Layer 5 of a small transformer language model trained on English Wikipedia (14 layers, counted from 0, width 96). Numbers have three digits each and are written without spaces.
In attention head 1, each number of a token's query or key is one row of weights dot the token's vector x plus its bias. A token spreads its attention over itself and the tokens before it by the softmax of 0.177 times query dot key.
The model reads these tokens: " and" " clin" "ics" " were" " dam" "aged" "," " while" " water" " and" " electric" "ity" " suppl" "ies" " were" " cut" " off" "." " On" " the" " is" "lands" "," " around" " " "7" "5" "0" " houses" " were" " destroyed" ","

Query weights of the head. A number n stands for (n - 500) times 0.00098.
q0 (bias 0.012): 514515427430357486576530408576466475577642564423544537687313544518500560345405583505270494480567619313400451451461590333495474434530568386648464540284480509488557623679428375502653344598439443548477464463439561243803446577458255523410400333594752615491539487539475477596537474262631533606
q1 (bias -0.018): 350513550452209463501442517403608548624461459494683649681688447510551578297169501377386662460449645224497460667538427434534526433412646542788504566511457522481520616404375497600487453630535505414519627356470443628869546397430275773594447535683808679736549298596200441374464382407562670135
q2 (bias 0.085): 604535558376706454705410437488415454472420500521323386320348688796343540461464508538525505494640330548475388609282472464292589420457413415278471339296466663406440393572834471500548321510541487625554559569432631316380458618385461477581706372461453492388426695615744575510572450561539371728
q3 (bias -0.034): 180461509431254526454540535393498493443525539522477551615526353443503704485292581636383573334286457526656417675500365614598456643545517640556279571572403577660546721427435604578459530589452608372482691378539355721657437485379350535486560496608610404472424405645290464541368540456603554292
q4 (bias -0.088): 533375395868215469395475574355560556694546465566614722695619301110604537369413542422441511326297688409638545625716511446619448615620583912804305595619565362372582717471172475654572521649377655414467676277668265634625316343335314584314302515801749376810429293520375502467526494399607657115
q5 (bias -0.004): 521451570467476481556534427495496516478579446474451449512338417436450737434522544533526367419485304634625450482529358625574599725503458456382359396529639618507382490593481452563611516435547618411487365392553388556374522662723445510439677487576357462488497530639470682663454635527529500538
q6 (bias -0.043): 424422476623542490385519640338500504418448572472394361401475453449543501537614415543503482446395358656605519561461715576484429657535525615450396529695368524540661634353484583600448623556458541402522564477512441689467337416463437324516533527430476412464518536462613494516383413450506404570
q7 (bias -0.050): 614399477498383689466464542412594448569365268445519584642629520410347430425316571420416532384429604572687261527540669426546662386522804796663415569382349495317647579512435418708596556534425322301481473353386349371683513399610510810484451571671629279737497152670546461393613528422639536297
q8 (bias 0.011): 344424556496650455580404615621459710443319542512415406388240448650536616541339533421514551309695417725483531593386553522430510539408339179316549332527530592599439529628649684384428487352649496585426437591496515478295430451447596478491698424541421490251399506465714484482181519513540299690
q9 (bias -0.044): 351483467470529430475481643532503752627504679556652596548683616449441407671500510485515568566549473378442484527474447529502459495561384561471704514532456475562552461349466642376314540390609526446538594552535415608428467421497606485678397464446458584547511501224399523347380619645350628415
q10 (bias -0.006): 392491473762329615511471613391520535632513574458631781682647411490319490400387566251451579513525625417428501650462470530324462467579664679606500402550599473543502544431417359574456423480414453460586679504480476484665442310346466694524378533567663339702400402591282399470530492468529578275
q11 (bias -0.110): 492271439884290538357457606351683520612433476530514473656414352349587500371545515374424607381388618632684457556569631386508473616610735955769328641596386460384654595543169455625569502586359608422503726281573295680704399219406245486390465553769817435763363355582463456461489503302615556217
q12 (bias 0.035): 338699424491602433535561490431410650458559489535422472433577437508363617738460485516499496588584153486344500702399555547491488600445368490399537425598500485536490671405536556446386619476502607477573634508486536531433578446599460319461524439378403597381521503480490597507485641602425462619
q13 (bias -0.029): 380267525352480627466462477506601506450500430482590518485462366454693468545183649506382627457322523610534521653633490449608490489457558533589432574538352599498646757489550639604627574524540484395483658525519286562532499393497367610491491483560575428456656427460598463455366515699497425385
q14 (bias -0.006): 556478434679472529550507441379489370523433449430380492573508526498413488369582576519337491453502546520492415564451655393413496376559550835499325599496368493383607545524383372635622388635403513565537716384452400454707470441395219464398491476544660516616331460679550469566737448294591412421
q15 (bias 0.113): 639406525424584534734396213440324451457519456383363297363350623556501637565507710525347399585586541550319465527425464535400514363374395448295376368423568631396534492808614356661613379555553555656536517553480523357642593569541173532518629474509543597511408608595711537644694589364476387664
q16 (bias -0.001): 498537470432394412534563521354543436521650564528648722764511557364346616505444463630314488476450478281636367432340567485512524492611504643613571522424394557521519656488490449455521483603476492406573719454364418372789445380435355419508479439586489574667489439554205485506470610306534637442
q17 (bias 0.034): 527412512595450498633404467526418397566554446573465619462404519562375570410214729534366519402636644453622426478489488486439517386454631548449477486335601527465477532591576506441563339483477407526606527462434396421619477497379484633466476461655461358551333442541529456548564561624723542562
q18 (bias -0.004): 501628442405350575409569420485533242539575485451546664523630479423589379402639422627531402590296543301503547440520465519578517460512573668643447670492410385568497461387394379425506493575413601465523545433548447610708524514447384506562379573413675592587594548453204425488734370407432687375
q19 (bias 0.170): 577787535208821514806404141452297452323434466445297295245445666677395555725578555691598360746817433525080601531278493544320499271275240103158584336412510698489466347687763388519653367507633542740482448676443733254463790651579393423630703428178320755286507843573784419659710549442285338729
q20 (bias 0.090): 656499524450655476739438193592418416483423406390395299327321576704574545461367598460451381601705626561333566538534537507460493439260371100412424342495661496477346456751665493604728380486517479625421423523434642289552709529665346598573781396566514692401551604508581432594457635416484380659
q21 (bias 0.139): 594555663210609464806426201448354454521502499416364310387364645658351683500272605621518420524684462498358495412335411615436547362338391198294474342418630636410381504625699456529596421431725456539521280617383566343540653660543377677586723412466361728421432650542672526621594611538436472678
q22 (bias -0.022): 477368428750609457429434620460399483563440642565413459432733382383575350460689449461633574533481510585565662512574492502523384533575487728423584581709507518466513374366449612371397538491533604512540765538618401652325377314329707371476411483536413435465430579356506431484539545662406498366
q23 (bias -0.124): 315314400706110428243510746448582407725490436571557669755669368206614455220457523527400666178303686557718432540667653497662519625693656884886387644614361415484657564364106689398489591520435652375486767310606275738681268172260413467323319474902693446660477374453215470458301605426662577229
q24 (bias -0.067): 302401456835416483488482693430625560638388520578376522595472446369506575455425562391513531242441484691680343537491525583504514596579582668544425452575487476483476487455423629596371617443434422491591594419532345616466323285411569417419576446618565403517309414473470558453394627515663483417
q25 (bias 0.040): 492540605270544561449556493531433434380601339435663545430730548709441420657487451459567602701456559386554386406516451405514569225529642411490517645291478432576365346456728474410514504518424352594491541550382683396488620523532681680574503630317459419477626459612319452347540454671437526438
q26 (bias 0.002): 540594603560719393528519505498429561554389619505332308310410499606485538548696378540653411481636302650453588539431556626491365554474389422272580373742652482564401262441600618348366554329450466531488474568562514580202574517570751254567554564359230423348415677368567578664597610630481436865
q27 (bias -0.033): 328564543384025585457448613426546472674570521464649787667657442422646550225269525468412738438306624194568494727566364401586558472574615599832407598461315519469548748356309416380469368610566696452480611347570404596864441458324309703588396424743731616795591286591289469416429392449513748147
q28 (bias 0.006): 597480460505492580499585357385492415411521410458425397483504387376544536505687549457533514494568473542587461465525618313542555466535557626524347533462595528364533459677656330635579514560354453483519658368504650392685570507668341413468539672526522482517473546724522506605629571340518435519
q29 (bias 0.023): 561413536467684535526460663571471534373533526514520404430339627620308483580511524367532400456647369567537542489499450594418482589410396350218533319440647593486308389482713627351466495407577444547428380648467506462223491535515846434580575390437181242311446582374655516525345623733493410630
q30 (bias -0.020): 436537580556434331447560422629519600475438472604633534527454517387594557622310562599469483484509680361367565376583524371539409464339476281580515543403438376615533703411423504463508566519569501677480518460417686401628457469484450462478419387542516614569514401372310462288416380314522638527
q31 (bias 0.046): 511534610349713443545454530622398690408471630497515346380480506632550490741462487499643431555612489584373686508528385642490432521402359258174668426500547546591463454450627678506422567391635553506486320698498557540126538589570664536610521625363314546313625571472728523473341472668325460547

Key weights of the head. A number n stands for (n - 500) times 0.0015.
k0 (bias 0.012): 586420445458478535540591520575444459593487441529631504579435601453464470505409522538427451462544512360510506451479513564555431416531554415477435519483526463507486557405376512498500421549528523493512483523537479496476486411541476629444405532713551512453479490549441388471343557499686501448
k1 (bias -0.067): 529551275495462502347446569606417448552506427661383549610508480357453590493378636436538608452552554506491539531473616571536612477518628377545484436424496424418525536405435494482646528445517505507547464552870410385519416432503459577410545421577479494612559468553447474431471409530520479467
k2 (bias 0.067): 521460713551459557563503534401484531504467551418587536486465489501537609516462325478406497477483476526573427483459416476499342409513468629492513500734467489526436530509407526488514449563542550423456506456202544474545530538528500485548507608621546559445407531491528424497533481489599545419
k3 (bias -0.033): 540549337490529525496444535527481491515493372601479545508489510514504537492452559468538598510527566518445470561477546518461584425422587521500384415409536543437508458433504426499576511371511452501556525597866439475547482525489517481507548452431485447604500537544521502510552423502562459473
k4 (bias -0.051): 454513225483525500487477417585529433530544379600373480523508539566441406534489660508548659482522486529445561473516577510552664487522569442516427490361490556447563456475530398465543603463478487562552526676877474482496447387510465520443609328479516485575528523518495522474487480498488374517
k5 (bias -0.014): 559523593497548451533467514496477453494431484524599490398461518633477501459520382565623461441490504532467417472492363540391519445518493465483427521441553601533392417444483495484477547467489507481566478426578484648528506583489469458589671620431511565506471525557469470545514402398614511506
k6 (bias -0.006): 493505356525518539543464523486562549495547534607338432496507534547515411575485547498554515574501447537419450491517547508435595483433490599479460458401512638445539470550538419473499577422387442523493525594656476477499501524503552435473517435433454418540507556422493562517598406517478444508
k7 (bias -0.086): 521535109384479552478454478585456506470535493682491544506453451453450547593444512470448631468486431467479430489514471569546586576546511353530490458390530526444426524502428434517609551456490584568600512492702477535517386557550501485436571414544465500589521502633404545454331427486528452542
k8 (bias 0.123): 462508580580594526609456635531556611454400575422536495458509501586531576460478420423476517448574518550500377477386483440449491434473398574357639458651541542566464468585570532500473517420497429461479498499282557417556478582447521452586544560494480457363295454438520438502546539567654446401
k9 (bias 0.009): 351490511509489502472479427550477468482492578412327483567548515407541609413535561476543520537572499630554629471510518462493511525473510490498541604508435438522545509610613512557488474469529496518411489507639528446434555545457588536428500399393520615502475446469592478469600467595394438566
k10 (bias -0.082): 444532236549500513462405513542465480441489472524381551526565453456505558494445467440518690506478444542526580664477464491567584510488624393490541484435520492447614523407479353494520490534517516521502484638716495399494492402528527543382441424557542542604499458615491441441484456471464464437
k11 (bias -0.098): 532515177568542472532459465537533491506537456642404478538521529559432397590529637502491609499493484523442488479533568511471591481545545460525464427336527583418564477483495438482550552416496483543538517639821454455471438429469498535450596378524519474610519534530472580498443381514510361469
k12 (bias 0.029): 385513733476476532508475524478453486467466528424478537411495443512594580553455419645566436514508503521481505532491488450506450443377460578515483631537470519488546533499563528588469502519520453438459485487351463482465591492509571526477527569432534474481467468517622426516655466452508537433
k13 (bias -0.041): 553531307376508520469467540551458523511578479628525553508471397450571507524372583405519523486590530517475512429492673501521599450499481490496452430492551467419490545472515569506528538402467505445551517557604480555615487483446501499449589463403414405461578613437504474485442506499478438535
k14 (bias -0.112): 568479406461478485553451524455435540496560415603532524516483466563443509648409480595402613460447461398473470533584503467485455431505569506593450476407474544404562536436363479477534461577511545505476560551526458441514462372553450534457478480571639489585522606540429461506489415447596494377
k15 (bias -0.013): 547477740431464543541530523406400530502475509409635529471479466551545523513437439587431491397464528478558438493542511462464356411531521541538463514605498445484433562468389632501447425655557533474535501385230505614529538431484436527587491670571634537462473570503491423546462514462635562491
k16 (bias -0.051): 493490403592496513446485530492421435535479478522550507522458461404470547491447489551501514459567517431548545537515433500506534481437657524505379536380506395464424547446467418522480403536538558499446483526747513423331456373555539588397474479569493504556491500672549505513548436496605549366
k17 (bias -0.002): 506394457464464510551467582486441519476512471482601590483464529512546602469378376418371552357463480440615522548475402561558486513513531444537565475614492467537505594473466456471523434495590544540532545566545528508538483540551387519517502462604529537425360528599471467502418585578689499435
k18 (bias -0.107): 507542487489410458366518401472497478597618351535499459554480537535458429469531567581527481609469588472467618510563528524564505543505585444594378477420500459418523472363432478516504477508543513531481488503690454507492510423510521575469407438511537507550713534464454589513524481515398519553
k19 (bias 0.034): 532484826494433544510548551387401529501492523404632550490483423487512602524482419572403438491471527494548424552516471433537326455480469552520504575613487468519454495491446635530499426624526518421480463381152543588499545491459497533536475672536565547411498523489481435535539561467554592447
k20 (bias 0.020): 564488784465462507542538600464409539504401469423644567455488407514529543496423399487486467432451574495538464465514479464561389488529448521485546535635535396548420536510380600511477487583551491496515462372222527591587524475463460535571474689561585527392496504457443411510423538460619603459
k21 (bias 0.071): 519445794483444479483483614436374539502462528389629518499457464492566611484466399530444435403489551491552417516481427485490361485495478459507459533655500448506407554476428628524486471593524518456483445385264500595584510510465489520540521670542557555389399535536459451508453559458587645461
k22 (bias 0.002): 458496434552509450554430405448607567487547519485334486507561469524541476484576530499516593550447437590497560546544561399485515490536528505509554466470457519528591455612630446430504542416479432566430543661589526391427523438435496433403558408419530488544515571387602523498632508549350422448
k23 (bias 0.026): 488504220506549479528412486578558478499502420628406525598509513573461427543536626455506575522494505463455535478491568529544617521513548426513488434335548529469545412507560432521569553383473510532514503675916498441487435466510547505460576337463478458548529567483531550487559417539495433512
k24 (bias -0.036): 453485240534536516566432468576586522493477525534441457494546529601466522520495527400531536464486493539432500518509454469481586478492513495469515418449515586492537470532529402505523546389483499540508535605717482448522479551487469454473607340506427495567399453498531547471534408530549360463
k25 (bias 0.023): 500529648503458562380562475496469430508578552471528573426501459297519520489561423478433518536495551434593519546481510551598407640546478580515563450553462402531400529534499527484493379533540535513543562350367535539511495590517592509510390540555430447573570430578530494535474570583360595468
k26 (bias 0.058): 467500756573555461591534550385532561485439575359417392424564470629516511448570376483546404520483484518573528574533329449484448565403421571453579502553483606547535389511611506450392536491496457539409455445268494470502500544490559357573488549473529547408436417460567528563574469557509533534
k27 (bias -0.055): 555561292492459451382467438601456429610559368655352550600433522400506583466435685467556633539562543535480537525494584563472600441565676384542453464515497506426508518408468454534621538434487468481553510673976415360513476426496477563415524399571448505619582553546482502488447484525514414537
k28 (bias -0.079): 520543552496560546469568500439431449499482530525588508441508403452506404613462421597420505480424551441475445509588500446531441494503557482560427465368515548484455441498497532484494457582464565467531551502368483551516460396507432544576503605538545431567540527546441524538462458409556528440
k29 (bias 0.118): 426510596566551539606535534460541456427441616378495504409494431537573531389582326397554434500514398505583452536424405536417428555506378539439633580692495526589399466585616454499422490496521489521384495517318542448500564627491540423566527556451444483426321461479497457489508576510522483486
k30 (bias 0.039): 431493494642510501430588555551502500565449390467489483452486563436490421476451677484454440439593542413473609474459591545585449561429530537490492508425423425547505512534458539571497483410563412511508482431577518463412461445509559591540410474510396497515537415449529491418478648513542547529
k31 (bias 0.057): 449456726478515486472540570415529556451433670428535465468531513461567554418542462458568480473517470574550448485440565445483454548483372566451555587624463449576502534616599599539437508533480448527467457382182498647516537608424568461547476576359470503406484497414521423508548557519449528541

The vector x that enters this layer's attention at each token. A number n stands for (n - 500) times 0.011.
0 " and": 496506093561463495616533302602462447531571497558470438525524497502505486494491635483529620392456481559536496626464564545419564453588549482444437437351547506371510461584492423528528455408508466517597511563910470436586461469468418568411498425497549527496489563541511594566519470422405554492
1 " clin": 539542104509530496579553318663495451576442516563495402522542591462511502477528579472514469505486510466474514490555492563504630506417509480457458410328515531449550478513509432538513553442524466553598390707921409452529339508481459492535430313504533579473517503523549526422522457517429604504
2 "ics": 501526030468498497632491300607491471525481558609449450541594515451504479483550596522504513580553516541442485444473509485488632499459489475404499518430527533435507467565529438494558370424522522511463491644935443433487396509524438555469485357557533523476579627525556494527507451497373476495
3 " were": 525571109465480512705511284578502440491478432579409516488504512459429484571538571549504545406557472494475430456524522458499622449441536555491420541318509503431537465568560415555513500477466450541567409633893514433557418474523455565432566404484519515506527539622583522466519483465514482513
4 " dam": 495520073540566489652467320535483472427509455638432461488536535465421496576505577497522489535471569512411536518585543572487514503391432492524489439333528501422479499577474449609529510407475494631508400645896443383481410520506491498492513437494497506592522476523534590423537450543421584535
5 "aged": 480539046501490459683475290545453478451515562630487473451443454468489456565431556581488505553515479540456504471501536464477598496474491561525444521337538525465461487541616468558524495381474551545544457686897465391540409463507476529422574499498478450536552551499518606484506451543415544521
6 ",": 503507052521552551787442320482492413443493459578423462461621467479436470528503594480497541454534524570457473562515538499486584491459502529459495453375483517421497460543554474521566437422466522562435550646847459410557472463520422509448558459512520490571494567542565520546491450567500437490
7 " while": 521546062514492529732489269488470480492465500622429507513490523502446475525523479517479558407469475495390441524514529493471569490421456506555424467497502548471503470544541436502584471378485507570531520685841443422577349527549434512482596423450566499584540576537527559487476507504527495511
8 " water": 507531100564526410676465271569458451552476499641452488575536578540496493445542520546466395558484543525450536482543497513515688448412524405483491406440503546512512482552520420577532462437516536562468429629856463437462343479535456518461468417568549504548495571513467527461556433520416587490
9 " and": 522527074495480479731465258496529464524480439610441543498574522550456430523551532498445562389469482501421437533535513470476620453481522502513460457445440500486539437545561471510553501432497457564507560653843487428562434499535378490498625451438576489526565601506512535530555470530471463436
10 " electric": 496518116533526451678515252483501560609472489558465511575605515512450499493538588462491426550449545475465521461539432488491559505433533472573489463395565529472510472498579445535510545476456445667478431680892465411435383494514419531490510390396525577530479571487522505461552429493432578515
11 "ity": 493553054481499472727461263586499410522500540602460477546537531526475465506544551563504471641524543533408521468497500493495615481428473471433500450417539497496519457585517470540527451460510533510479406662895425470514445476521453555430490424531557505502511542488516512522554449491364502482
12 " suppl": 515509101527512452658521242630474522448497422570431455490536540434519491578504561529535567498485522485524526421506514504530533486331531526499484473349547480388562471507529431551512533346507487627511397659833530416468392479514475514547522436528497556563487518524559578416530511506408587539
13 "ies": 514532062474553483710443232574463437470474562640470502498501540419503479485551537525522520609492500545444493507473535500472614465423476537441435491437518537438521487533531431548513364414529583491469511652865468448483459497542476566481507432541531484567537566529531529492511473487367480500
14 " were": 527559160471489511761485226545492459496483418564405531494477518471425466580528561556504546443543478487473437453540514450523617444431538554516420523312502495437526466551557421570510504485455462556557417638826536446547447479529470567433583419466524509544517523597569519444517492468503468526
15 " cut": 539520178579522432721476235536482483520470508631482455547462585480422446530512542507490411540459480527475516454513486546461585500380545515581411488430567509495513468514507396585543564406487507516592442665839533417453374490560463514473548458520491474566519523558515566418586460486393492457
16 " off": 501468149587545459702506229522485415476470523611429491465505596480549458493459493455469448447461539526515521526469536533487581566403551501568514466389514480422523539528587448593487536312506537483572479708814538433468426438558453564495539370528474471550543512499455596459500472528413568529
17 ".": 505503092532506514826380322485465509461511515596403494492494529529441494536524580550468534459580472533408508525477525549426565457465460505456465483417434519425611504498477494524541488479515501558600511618828434500531415507498456481439520431456540473595425508498556522562525483547450447509
18 " On": 514532179504507515714415275509514406467453512594444532457491604505502492485483488477502464485425480510466483613462425577485624547441505561593437470496504481481492534477558413529481577420522587434685491670849521510554423523555479537425606295426514523498515485544514509422507474470391465506
19 " the": 505515146520520466833490232514512398513442445580430523567563562529472472512530551487491493436503524507466503445505534595483609467513542513475487470380521514589521448491524468482497503409500456530576570684777466476525427451483442550456537411533554488537553567501424472456456474445514481503
20 " is": 504544148465535540759425221508487452472461422568431479496513540500425444563505581479533502491512556504440448483577505498488631439437544514510431498350479524469493520555532439628525556483433454490534398642784486427556476528588445551477571444504539513537489487604581487447524464472490451505
21 "lands": 502544096508511484719454237513475439513507486664436536493517508503549466524543515517494481649542542508439489505489495481492699416419524499441498441460488536463501500529502442524524368416526537574447506633762480458501453483562508552466465454503528467543521606530498526496590417522318505460
22 ",": 499496108521553548854421266467496437458470458566420479449607476492448480542486569489512546485528527560456472556510512496506575476450516505472491442390489521426506468518548473527567442441478539549435565648771475441537494475522428523471567463503526490579478561520540496547494447552482431470
23 " around": 477513138565496467806446200475500434496452505649427485488440511495536465488453479505473478475532519561487489490512482536456633476449545492520442481444496515487460527518554477541532530362511552550538558621777514436526403483552478510465584422512478466566506603503436594525552469500464512460
24 " ": 516516146545542507835341349557495502481412512606449567506596491516512482476481595463487567443562524522442504526510507519499611454477453498473527433404491504505548480542558520520497575431532449534576533679758544443522461444434491542440570371538485489520461542461496474418480472474394464403
25 "7": 490525171562589498853443301561507456443432526615482496475529500528479490576512533486519473570553502480453489567464472525426594502448465526437488424396539522492512455489604475524474491454505451584550596665796548445485426507481482493481545390390530489509449515495500512481553405484421480491
26 "5": 488524120557607506863456300564494442421431539592471494496507487535476462553535547478522484581534513500474516515473471540447591504462475492390497439410539543515508474492601460514489472467485468569532564687771535423487433491527506504485515430483507475518437527505499496492523419484393472473
27 "0": 496505129517609487855475306611481491455477538552445504477482526537473490562514559504534511565585513514450521465500472525473542496469431474375506457412553522504536456511609502513491483447471441531564453726796501432441450499478503516463527387436479484480486544472529498495472463513392470561
28 " houses": 502570144466517499790438198523492491481503494650427494512489501461478450550485539504504442571456533521478475449483483539507642472405445497496449504419507537442431515547495436583538436488491562556478480581777464400499460531592494531480507434566480512551558555539512595481492499514393492503
29 " were": 529555199464486513808479200543491472497491406541417536492463527471431454581525542554509537467526483482482436434523512445533605441432538550527424539318498500446522480551545422567511504513452471558560407633763551456542471493525481555437578414467518507550515517595559508449510502479477452522
30 " destroyed": 492516180527503469812457197455487497473496496618481471504416462442467467525454524504464446548453516530518507471470497540504641503422519541564406457398534523470453507495586444580520515412455516574542475619785508396553447511552506496461557470500463484589517538523472607490543488547441532497
31 ",": 504496136513549553884421249464493441455495442551427483447585484482453462531496563488507537491513522551476476538499519503519570476458509507471493449391484519426499474532544471519564438468471539557435554642746484441541509490519444504466561455508517487593479556520537500546485471562462416484

Token 17 ".".
Which token does it look at most, and with what share of its attention? 17 ".", with about 30%

Token 22 ",".
To which token does it give the most attention? 22 ","

Token 16 " off".
To which token does it give the most attention? 14 " were"

Token 9 " and".
To which token does it give the most attention? 7 " while"

Token 31 ",".
To which token does it give the most attention? 31 ","

Token 10 " electric".
Which two tokens does it look at most, in order? 8 " water", 10 " electric"

Token 14 " were".
To which token does it give the most attention? 14 " were"

Token 24 " ".
Which token does it look at most, and with what share of its attention? 24 " ", with about 40%

Token 13 "ies".
To which token does it give the most attention? 9 " and"

Token 28 " houses".
Which token does it look at most, and with what share of its attention? 28 " houses", with about 30%

Token 15 " cut".
Which token does it look at most, and with what share of its attention? 14 " were", with about 30%

Token 18 " On".
Which token does it look at most, and with what share of its attention? 14 " were", with about 10%

Token 26 "5".
Which two tokens does it look at most, in order? 25 "7", 26 "5"

Token 12 " suppl".
To which token does it give the most attention? 7 " while"

Token 23 " around".
Which token does it look at most, and with what share of its attention? 19 " the", with about 20%

Token 25 "7".
To which token does it give the most attention? 25 "7"

Token 7 " while".
To which token does it give the most attention? 7 " while"

Token 5 "aged".
To which token does it give the most attention? 3 " were"

Token 6 ",".
Which token does it look at most, and with what share of its attention? 6 ",", with about 50%